Layer 6 of a small transformer language model trained on English Wikipedia (9 layers, counted from 0, width 64).
Take only the direct path to the model's output, skipping the later layers: a vector added to the residual stream pushes a token's score in proportion to its dot product with that token's output vector.

Output vectors of the tokens that the questions are about. A number n stands for (n - 500) times 0.0041.
" adulthood": 637,658,455,599,705,690,503,325,518,713,394,559,513,353,677,396,508,487,524,324,448,468,644,512,532,549,504,457,465,452,517,503,361,571,373,522,544,553,437,349,532,374,771,565,477,560,596,689,525,448,424,283,580,254,519,471,479,525,512,386,650,425,293,363
"uncle": 718,492,544,500,770,743,515,242,474,651,651,276,642,452,614,585,361,461,452,385,601,307,764,401,293,512,476,380,425,551,637,628,521,470,504,656,373,514,391,312,716,441,623,390,679,386,680,584,540,491,320,554,636,431,412,601,443,501,573,281,574,526,183,188
" study": 437,512,483,591,490,571,405,401,458,539,318,449,548,622,684,427,561,589,411,449,486,473,308,392,780,489,510,508,305,603,535,467,419,539,417,517,406,559,655,490,541,405,709,556,395,594,528,659,543,290,449,559,481,448,530,530,594,558,475,496,543,489,381,444
"lect": 476,546,582,454,538,614,552,416,484,571,429,358,560,405,343,504,396,710,386,564,616,457,666,267,712,534,435,253,617,461,648,754,455,359,336,735,355,618,633,384,525,456,667,644,629,550,494,653,633,398,534,653,384,299,573,322,507,367,422,397,450,484,464,310
" which": 389,541,352,515,450,499,571,461,510,493,306,526,566,553,553,602,523,465,391,654,463,572,626,450,526,521,410,518,528,423,379,443,528,653,501,472,410,468,460,611,353,526,444,432,478,691,552,437,563,278,590,545,589,664,408,551,376,584,524,587,513,518,428,488
"Technical": 528,496,482,518,495,682,559,474,486,670,367,512,470,417,717,517,481,706,629,502,526,403,667,469,408,660,587,336,281,381,621,616,581,514,693,481,424,450,380,384,508,376,570,409,441,336,496,257,338,555,422,437,368,445,517,622,511,523,508,579,620,765,571,258
" rebounds": 752,521,363,567,637,574,398,663,594,587,255,618,581,505,512,422,527,427,698,469,446,505,663,500,587,443,634,527,216,376,502,662,620,397,593,668,390,543,534,189,643,543,354,639,689,432,429,532,326,529,241,263,467,668,574,607,329,385,554,449,656,466,338,222
" Succeed": 663,496,688,432,538,577,497,434,475,772,555,353,860,659,511,501,647,724,475,348,559,242,930,246,659,570,524,214,437,357,257,414,347,379,593,398,386,858,481,527,749,452,520,587,596,291,760,240,217,316,712,458,598,235,453,541,414,595,229,347,745,492,350,518
"cle": 541,438,431,474,666,691,553,315,558,489,413,288,541,425,281,470,403,528,454,549,572,350,519,379,651,578,719,584,388,356,621,663,543,499,348,398,418,718,478,516,469,497,537,479,594,523,516,554,434,500,658,545,675,457,502,517,409,368,476,550,432,665,395,440
"92)": 680,509,581,646,419,508,544,392,573,650,431,627,708,260,494,506,525,722,533,544,626,441,410,520,569,474,570,599,465,275,539,629,338,624,577,393,484,415,525,219,486,398,580,483,589,404,543,404,529,389,519,496,540,466,467,499,538,402,453,320,620,483,530,318
" times": 474,675,509,651,525,562,448,716,456,516,285,598,372,673,712,661,515,564,579,355,504,528,531,526,513,571,352,263,442,514,395,576,519,574,520,367,618,358,446,392,445,372,346,552,387,604,464,488,578,405,395,463,571,383,599,582,469,509,484,536,713,481,481,340
" householder": 774,533,357,294,849,517,274,349,394,818,379,286,803,132,544,575,389,514,675,548,513,354,701,214,496,441,576,656,368,530,465,439,564,567,594,772,270,482,599,166,759,839,782,407,675,468,833,625,341,591,229,184,510,322,540,510,481,442,484,155,535,724,426,367
"ing": 534,694,338,500,270,571,572,579,703,413,608,674,398,608,509,620,401,604,422,359,679,278,462,608,391,427,495,377,605,630,594,622,558,404,509,609,354,521,518,522,493,363,424,306,429,673,409,583,578,498,445,432,391,659,515,474,312,520,267,611,542,446,458,630
" (°": 715,353,618,519,348,531,350,394,475,682,481,483,627,200,630,422,479,514,848,537,492,409,634,236,795,741,671,393,491,389,643,538,569,368,626,894,525,634,448,268,542,741,594,380,343,584,438,467,448,378,365,673,450,623,516,380,510,211,611,504,561,359,328,27
"ranging": 426,724,494,609,628,689,493,593,665,736,231,691,769,463,511,548,503,294,604,579,664,463,431,249,532,651,637,241,559,422,557,668,429,521,395,489,433,623,451,262,744,445,354,404,788,584,519,401,310,383,478,508,430,417,547,286,293,401,312,641,620,537,330,341
" Parent": 552,567,539,345,539,543,489,470,415,540,369,552,617,482,513,326,626,507,573,297,614,513,548,398,424,422,494,412,523,357,561,502,326,635,425,664,631,618,372,467,503,562,482,680,622,565,586,559,293,337,447,616,506,378,531,524,614,314,587,486,427,567,532,515
" SPG": 652,572,466,582,415,575,364,681,601,646,435,526,788,295,673,516,570,723,582,609,720,427,652,534,782,503,540,492,119,380,553,501,368,485,627,464,244,757,391,324,782,572,400,518,585,368,523,567,365,193,333,486,241,480,472,645,246,382,287,414,524,723,273,488
" age": 476,836,417,469,748,591,388,467,489,552,335,275,489,491,695,559,384,435,505,433,417,474,491,566,482,508,453,430,388,519,461,365,415,507,398,652,418,381,428,465,470,437,546,423,505,578,550,794,494,381,480,438,750,395,648,470,555,551,430,597,678,531,548,501
"00,000": 572,521,601,617,424,529,209,502,434,660,198,572,400,432,448,553,517,634,558,378,686,468,555,269,429,607,471,584,507,315,458,675,502,681,434,692,421,444,683,297,688,361,556,392,616,471,437,404,612,454,420,605,647,291,583,522,532,327,659,489,520,585,572,321
" extent": 733,572,681,478,523,677,329,236,549,600,164,352,649,503,678,392,291,405,681,515,485,538,462,445,659,622,684,259,518,570,497,343,509,483,452,554,625,569,448,219,552,541,381,538,344,505,813,456,414,538,304,458,466,375,675,574,474,594,575,496,583,591,566,232
" size": 588,641,333,304,564,719,531,495,444,508,395,609,544,387,714,445,474,398,661,549,371,572,370,563,588,384,505,558,496,593,596,552,447,589,355,536,445,479,601,333,419,478,444,388,491,584,522,453,524,451,421,382,490,587,575,589,462,514,590,480,490,578,578,273
" Voivodeship": 505,719,651,537,444,564,309,425,279,637,556,515,604,379,447,474,504,837,606,458,369,385,707,376,686,612,686,334,515,518,416,462,527,600,623,632,403,343,360,389,837,636,665,663,563,487,812,595,430,361,339,329,706,290,441,286,389,272,386,445,377,542,271,484
" century": 544,409,505,528,470,663,545,437,602,552,466,668,592,523,739,374,508,347,735,524,495,458,594,342,544,597,610,620,515,620,382,546,374,448,479,411,604,365,404,358,471,359,794,531,547,485,592,364,480,390,522,514,536,609,562,340,483,518,339,527,333,458,391,361
" injury": 530,524,416,496,804,592,401,537,638,585,531,394,451,521,721,338,357,498,594,473,470,507,633,365,602,437,567,474,419,557,488,490,523,460,557,895,209,626,565,437,505,539,442,387,534,535,576,560,484,639,280,418,595,464,485,548,328,465,593,412,450,288,350,443
"imum": 779,553,469,676,392,759,488,520,439,548,467,526,420,406,377,492,516,460,646,297,723,266,349,326,652,504,799,450,534,476,561,619,454,444,769,761,423,758,614,500,692,500,720,284,522,302,517,459,389,473,378,256,391,496,507,367,216,453,623,395,505,570,504,271
" 2022": 451,465,486,460,386,504,464,575,459,586,539,466,448,473,616,593,405,369,439,414,443,587,392,504,591,490,420,573,514,419,389,593,483,456,490,614,456,609,537,508,397,546,467,438,567,423,671,472,622,451,595,479,567,523,536,321,655,496,540,462,597,439,551,516
"turnout": 760,635,616,448,466,673,153,658,457,793,466,580,560,384,542,639,263,558,472,358,576,431,548,571,714,419,448,318,396,284,719,602,548,795,724,670,479,898,408,217,603,638,542,656,457,384,493,401,246,444,535,434,160,325,558,424,290,250,584,616,543,633,329,210
"2.": 488,587,677,517,475,452,510,571,585,559,448,585,567,373,694,654,788,288,404,446,347,469,796,364,453,602,475,416,647,591,575,565,592,472,510,329,354,497,581,298,557,439,498,567,502,403,493,547,707,351,376,419,575,589,340,323,331,466,402,495,416,672,493,435
" finish": 738,590,526,569,510,437,343,363,491,581,391,538,414,497,562,541,407,498,667,596,390,391,453,544,629,495,366,442,340,568,586,433,548,423,439,509,209,709,477,385,584,518,525,528,559,589,593,482,524,589,365,536,523,568,524,566,651,549,538,291,531,392,383,493
"vation": 503,274,471,641,493,841,488,417,370,571,206,506,478,394,364,421,366,594,548,684,626,176,629,353,805,509,560,449,373,417,592,714,416,307,581,578,456,685,390,444,481,396,646,695,513,502,684,629,526,535,250,690,570,364,707,459,549,458,483,356,469,702,424,225

Each question shows what one neuron of this layer's MLP adds at an activation of 1. A number n stands for (n - 500) times 0.0018.

n56: 531,522,517,619,352,622,286,577,599,558,427,713,610,456,334,377,634,320,593,557,487,496,493,349,559,629,526,435,537,518,514,449,532,416,452,633,579,422,465,648,349,408,389,458,544,519,484,423,505,524,627,634,512,535,429,387,523,575,385,508,494,542,402,392
Which three tokens does it push up most, strongest first? "ranging", " (°", " century"

n183: 529,309,560,510,276,317,624,313,464,543,514,322,504,563,450,325,562,526,619,499,451,753,460,475,571,477,466,381,308,472,644,308,452,516,481,519,484,616,549,599,424,532,505,489,346,495,628,544,424,509,490,503,698,521,561,672,412,319,503,533,717,469,392,691
Pushed down most: "ranging"

n379: 534,534,473,464,252,426,469,313,547,436,631,472,442,450,394,538,412,542,583,318,584,353,485,452,442,682,492,435,505,610,524,532,632,276,623,554,591,453,465,391,407,388,524,394,372,662,462,662,649,541,503,424,441,611,496,517,519,438,622,507,681,424,545,749
Which three tokens does it push up most, strongest first? "ing", " (°", "imum"

n351: 496,452,415,518,393,517,552,466,403,596,485,334,498,560,521,471,512,493,464,615,513,353,378,581,448,553,686,486,466,415,377,606,633,473,520,331,465,449,499,315,535,633,436,662,355,423,573,561,570,538,667,538,508,544,331,477,560,391,575,489,569,542,583,490
Pushed down most: " injury"

n299: 529,439,353,562,476,341,408,583,378,476,669,472,434,586,435,680,534,382,538,363,383,467,430,588,524,494,544,599,472,530,431,473,481,467,439,471,628,455,523,433,371,472,500,545,556,365,607,505,612,554,469,639,496,568,422,591,531,593,516,469,453,450,486,639
Pushed up most: " 2022"

n107: 549,519,499,505,511,518,457,491,498,554,456,510,513,445,487,501,503,459,509,506,459,480,530,493,497,480,547,491,486,483,492,510,466,517,524,460,485,443,536,492,476,480,538,506,530,449,509,479,504,462,537,498,519,461,524,486,540,523,482,459,539,493,501,499
Pushed up most: " householder"

n262: 579,418,482,495,555,553,546,476,495,581,481,564,496,377,476,568,567,535,462,430,459,607,555,462,639,538,415,515,520,402,458,551,603,388,467,627,462,454,552,858,421,375,527,399,501,340,500,506,429,423,467,612,486,447,486,376,503,493,584,455,483,468,583,483
Pushed down most: " extent"

n101: 553,488,564,504,533,282,529,391,558,389,476,460,441,498,495,575,460,569,504,347,553,461,543,481,340,598,423,581,485,360,407,451,459,475,593,455,406,422,704,880,399,365,606,551,482,729,547,330,513,416,557,488,560,628,544,529,485,348,469,496,476,564,449,443
Pushed up most: " which"

n9: 425,393,639,484,589,468,532,497,447,369,450,379,484,453,566,445,498,542,538,386,324,508,507,485,501,439,483,547,496,228,684,660,848,363,529,626,553,353,503,453,420,490,408,521,417,333,572,471,569,477,466,550,532,581,569,679,561,582,433,911,552,470,438,482
Pushed up most: "Technical"

n325: 707,469,440,339,479,431,545,490,637,419,518,592,426,504,419,402,573,559,280,579,418,577,420,405,195,623,412,316,609,613,517,554,384,310,464,483,254,729,542,654,446,663,630,511,532,655,378,541,671,440,510,501,626,355,561,468,507,491,436,565,582,562,564,431
Which three tokens does it push up most, strongest first? "lect", "ing", "2."

n312: 448,361,367,493,440,473,492,593,492,468,601,544,630,335,431,575,105,448,368,618,533,659,475,475,508,469,445,554,345,427,465,574,646,614,560,429,512,414,649,529,438,713,444,413,530,474,542,512,442,482,606,600,504,468,486,603,363,633,473,556,576,574,525,502
Pushed down most: " adulthood"

n362: 466,414,379,491,538,443,562,620,528,570,435,523,441,376,407,586,627,427,486,433,478,594,417,461,355,611,458,626,451,456,563,458,456,318,728,368,534,541,687,377,463,500,401,472,453,542,441,454,520,423,614,546,603,516,499,505,496,519,666,566,626,430,589,533
Pushed down most: " Voivodeship"

n108: 365,547,579,571,571,575,502,632,463,519,466,478,380,451,397,568,563,520,611,541,576,556,534,497,589,372,511,590,532,502,465,459,550,341,569,442,390,417,285,551,477,595,544,472,272,613,550,536,383,467,493,434,625,533,475,464,467,488,466,484,408,553,502,492
Pushed up most: " Voivodeship"

n17: 337,740,533,438,425,671,563,554,592,425,444,539,409,563,444,617,677,427,388,581,433,516,463,405,436,418,328,495,502,249,515,577,459,431,371,547,434,444,523,525,428,613,622,554,531,563,404,622,579,428,502,650,409,578,500,480,564,426,532,512,584,481,461,404
Which two tokens does it push up most, strongest first? "lect", " which"

n244: 559,365,568,631,455,500,689,535,354,690,263,506,537,556,477,432,687,504,433,510,438,520,456,499,507,479,438,362,295,527,604,575,499,484,675,499,423,482,557,429,525,641,530,420,565,602,553,463,665,345,379,515,599,363,590,378,510,449,412,354,417,672,589,455
Pushed up most: "vation"

n8: 489,520,301,450,659,676,461,384,468,563,444,587,669,451,578,555,508,399,483,442,435,505,509,639,415,591,526,503,488,557,452,514,564,541,492,473,633,504,446,388,613,433,717,530,358,475,367,513,523,559,473,478,502,388,307,513,388,592,438,435,522,520,621,471
Pushed up most: " adulthood"

n166: 588,685,672,526,551,531,481,616,290,520,599,362,530,552,586,339,529,413,455,335,595,598,632,584,402,408,516,570,315,530,596,401,378,510,407,610,606,656,396,532,540,410,662,528,458,407,521,517,492,364,512,445,416,550,520,410,422,506,422,313,370,588,683,500
Pushed down most: " which"

n129: 329,477,528,458,520,542,565,596,550,373,432,541,405,492,437,500,547,566,508,633,541,460,542,555,425,579,549,457,613,515,534,457,370,438,366,455,571,516,517,470,499,501,551,587,434,403,701,606,338,592,385,524,481,550,419,621,457,352,473,522,520,477,605,466
Which three tokens does it push up most, strongest first? "vation", " Parent", " extent"

n19: 513,509,526,557,614,412,604,418,394,274,466,419,522,406,517,489,497,696,429,474,747,544,325,502,381,589,566,502,438,559,576,727,572,559,530,436,461,503,591,302,317,529,417,596,562,421,474,450,511,518,520,423,629,580,467,401,511,397,528,515,606,439,456,537
Pushed up most: "92)"

n204: 410,492,587,405,470,553,570,547,499,470,488,385,679,587,676,426,505,494,584,551,568,385,561,634,308,561,458,702,550,711,340,607,632,398,363,518,534,577,415,320,496,374,399,557,417,484,462,460,441,302,540,508,433,526,472,535,639,404,565,513,687,591,320,358
Pushed up most: "uncle"

n179: 491,533,517,596,478,548,449,573,479,285,354,544,329,466,427,491,540,597,601,540,542,529,552,570,626,329,422,533,347,607,482,374,320,464,517,597,481,377,599,641,494,499,383,547,482,517,442,509,508,517,393,633,455,336,520,658,686,608,616,472,587,643,501,451
Pushed up most: "vation"

n92: 390,506,520,420,484,538,515,419,424,533,540,577,507,470,493,442,531,308,444,510,413,596,515,475,470,602,451,514,568,440,376,435,495,634,472,342,597,569,403,599,565,527,499,552,459,615,485,650,570,467,639,547,629,569,512,526,539,500,548,501,440,465,409,496
Pushed down most: "imum"

n327: 550,634,325,453,588,630,573,401,505,335,514,525,449,386,455,525,394,580,527,450,592,446,457,545,577,600,650,462,701,492,444,437,510,435,569,368,524,506,616,437,554,473,478,427,527,519,467,474,456,533,418,552,521,516,615,479,412,567,542,537,608,355,414,394
Pushed up most: "imum"

n212: 554,344,395,471,479,349,581,489,583,665,649,527,276,544,398,521,549,268,421,526,490,505,543,633,667,590,609,538,471,605,537,572,447,344,410,375,534,491,314,483,471,542,591,548,479,507,524,620,587,469,726,496,481,616,605,435,482,476,425,284,442,412,495,545
Pushed down most: "00,000"

n82: 585,525,449,598,384,509,517,603,401,577,379,402,499,677,491,489,380,453,287,383,517,509,716,514,446,430,405,467,481,427,504,511,448,329,610,498,643,499,471,525,554,536,593,437,699,418,460,491,465,585,457,475,603,521,456,409,643,584,630,447,488,446,385,569
Pushed down most: " size"

n211: 489,515,532,505,507,505,509,514,512,517,518,512,490,431,503,491,500,473,465,496,536,509,504,461,468,515,512,498,545,506,486,492,493,435,530,442,521,484,507,525,480,505,511,513,520,510,512,516,493,473,526,512,508,518,520,498,497,484,502,497,497,497,489,489
Which three tokens does it push up most, strongest first? "2.", " century", "ranging"

n201: 439,267,663,483,645,540,431,483,608,600,445,414,573,449,558,399,560,519,536,483,465,405,678,438,607,441,645,421,528,482,420,456,457,544,389,624,673,414,586,379,275,505,531,409,460,593,454,368,672,529,616,447,432,697,473,523,435,540,481,572,588,481,314,462
Which two tokens does it push up most, strongest first? " (°", " century"

n126: 524,399,579,579,413,451,443,544,463,457,470,334,562,531,490,642,634,443,523,565,605,457,542,471,470,567,325,496,476,467,466,514,498,484,369,562,400,408,565,494,500,448,519,381,493,595,466,648,501,630,381,527,754,546,502,389,470,532,534,481,358,548,635,411
Which two tokens does it push up most, strongest first? "00,000", "2."

n121: 492,573,536,490,463,483,484,546,372,391,435,558,590,456,391,492,476,458,376,627,518,502,422,525,403,483,459,560,522,611,412,537,575,575,740,418,647,479,500,595,643,458,654,329,531,499,451,532,434,500,556,495,510,437,477,529,453,300,460,388,542,537,659,539
Pushed down most: " injury"

n331: 387,728,592,433,403,544,422,547,450,702,623,683,527,488,406,540,477,510,456,425,463,589,393,284,401,343,365,479,480,536,590,407,481,542,581,582,488,505,536,428,632,586,550,419,443,564,365,480,523,608,452,446,458,630,417,594,472,607,652,624,600,371,350,507
Pushed up most: "turnout"

n24: 438,520,465,570,552,552,464,450,532,512,624,463,569,539,724,588,548,507,355,369,398,591,384,326,309,460,575,505,563,667,479,519,520,454,640,347,506,487,381,420,495,513,624,530,574,660,448,505,357,516,399,567,418,529,350,415,444,548,619,483,599,429,383,450
Pushed up most: "uncle"

n308: 637,238,601,428,759,384,433,445,614,592,525,428,575,423,438,403,568,220,488,684,316,381,594,561,420,582,496,521,265,485,430,489,490,406,470,633,590,708,391,383,455,297,478,544,377,344,347,624,521,505,643,469,663,493,707,604,528,495,541,669,766,460,448,574
Pushed up most: " rebounds"

n227: 377,571,459,615,494,433,527,513,533,215,491,527,567,477,443,468,577,519,512,565,529,307,393,535,548,646,643,448,422,576,379,489,438,587,602,537,501,415,546,450,477,560,452,481,587,649,419,589,529,471,410,551,452,559,368,397,565,471,389,524,510,441,606,535
Pushed down most: "turnout"

n0: 554,466,509,509,529,625,449,535,550,651,554,386,574,541,489,478,527,460,423,611,519,331,404,370,596,499,479,429,462,431,474,671,483,675,542,533,412,566,466,480,489,529,559,502,529,435,517,509,404,348,490,531,604,436,487,569,492,398,632,419,512,415,347,665
Pushed down most: "ing"

n264: 496,564,421,394,380,508,462,436,583,325,636,583,476,454,469,469,616,416,526,453,567,481,628,467,614,490,465,398,492,582,464,399,680,530,533,542,401,698,400,481,516,576,419,301,591,667,454,371,548,572,461,470,514,424,547,586,475,574,580,502,517,600,360,366
Pushed down most: "92)"

n58: 474,553,572,701,465,369,429,636,434,502,297,429,467,615,430,547,309,584,551,405,378,415,593,384,649,597,390,509,409,605,581,537,587,570,774,655,435,257,533,437,752,502,401,447,466,475,644,518,279,373,398,444,531,351,596,511,642,508,624,720,440,355,329,634
Pushed up most: " Voivodeship"

n100: 487,546,570,619,457,514,452,562,526,442,475,477,426,586,400,432,493,570,452,548,563,415,444,597,461,516,358,644,572,449,565,476,565,547,424,621,675,422,568,432,487,492,418,406,647,455,501,626,624,547,397,611,579,416,583,549,438,401,503,392,252,474,763,390
Pushed down most: " Succeed"

n311: 393,497,412,625,619,661,603,398,434,502,350,382,432,398,480,484,594,331,474,460,528,507,584,556,555,441,581,420,497,485,492,639,513,638,435,318,234,540,600,408,532,597,483,508,535,568,496,561,504,503,575,484,561,584,518,613,416,356,438,520,527,308,838,473
Pushed up most: "cle"

n250: 496,412,639,524,493,492,364,671,471,645,450,492,426,673,537,367,500,370,379,478,483,702,397,546,513,621,559,610,316,422,387,673,565,380,564,452,548,448,537,502,485,566,681,471,450,207,624,400,542,482,476,469,606,508,461,341,477,540,511,421,619,415,545,630
Pushed up most: " 2022"

n35: 550,724,499,427,496,557,489,504,644,481,503,563,461,253,393,607,601,569,405,539,511,572,434,504,452,501,455,485,684,390,474,456,505,360,540,324,481,528,567,408,631,685,569,499,432,410,475,573,406,568,675,568,449,414,403,328,567,344,487,322,521,545,618,463
Pushed down most: " injury"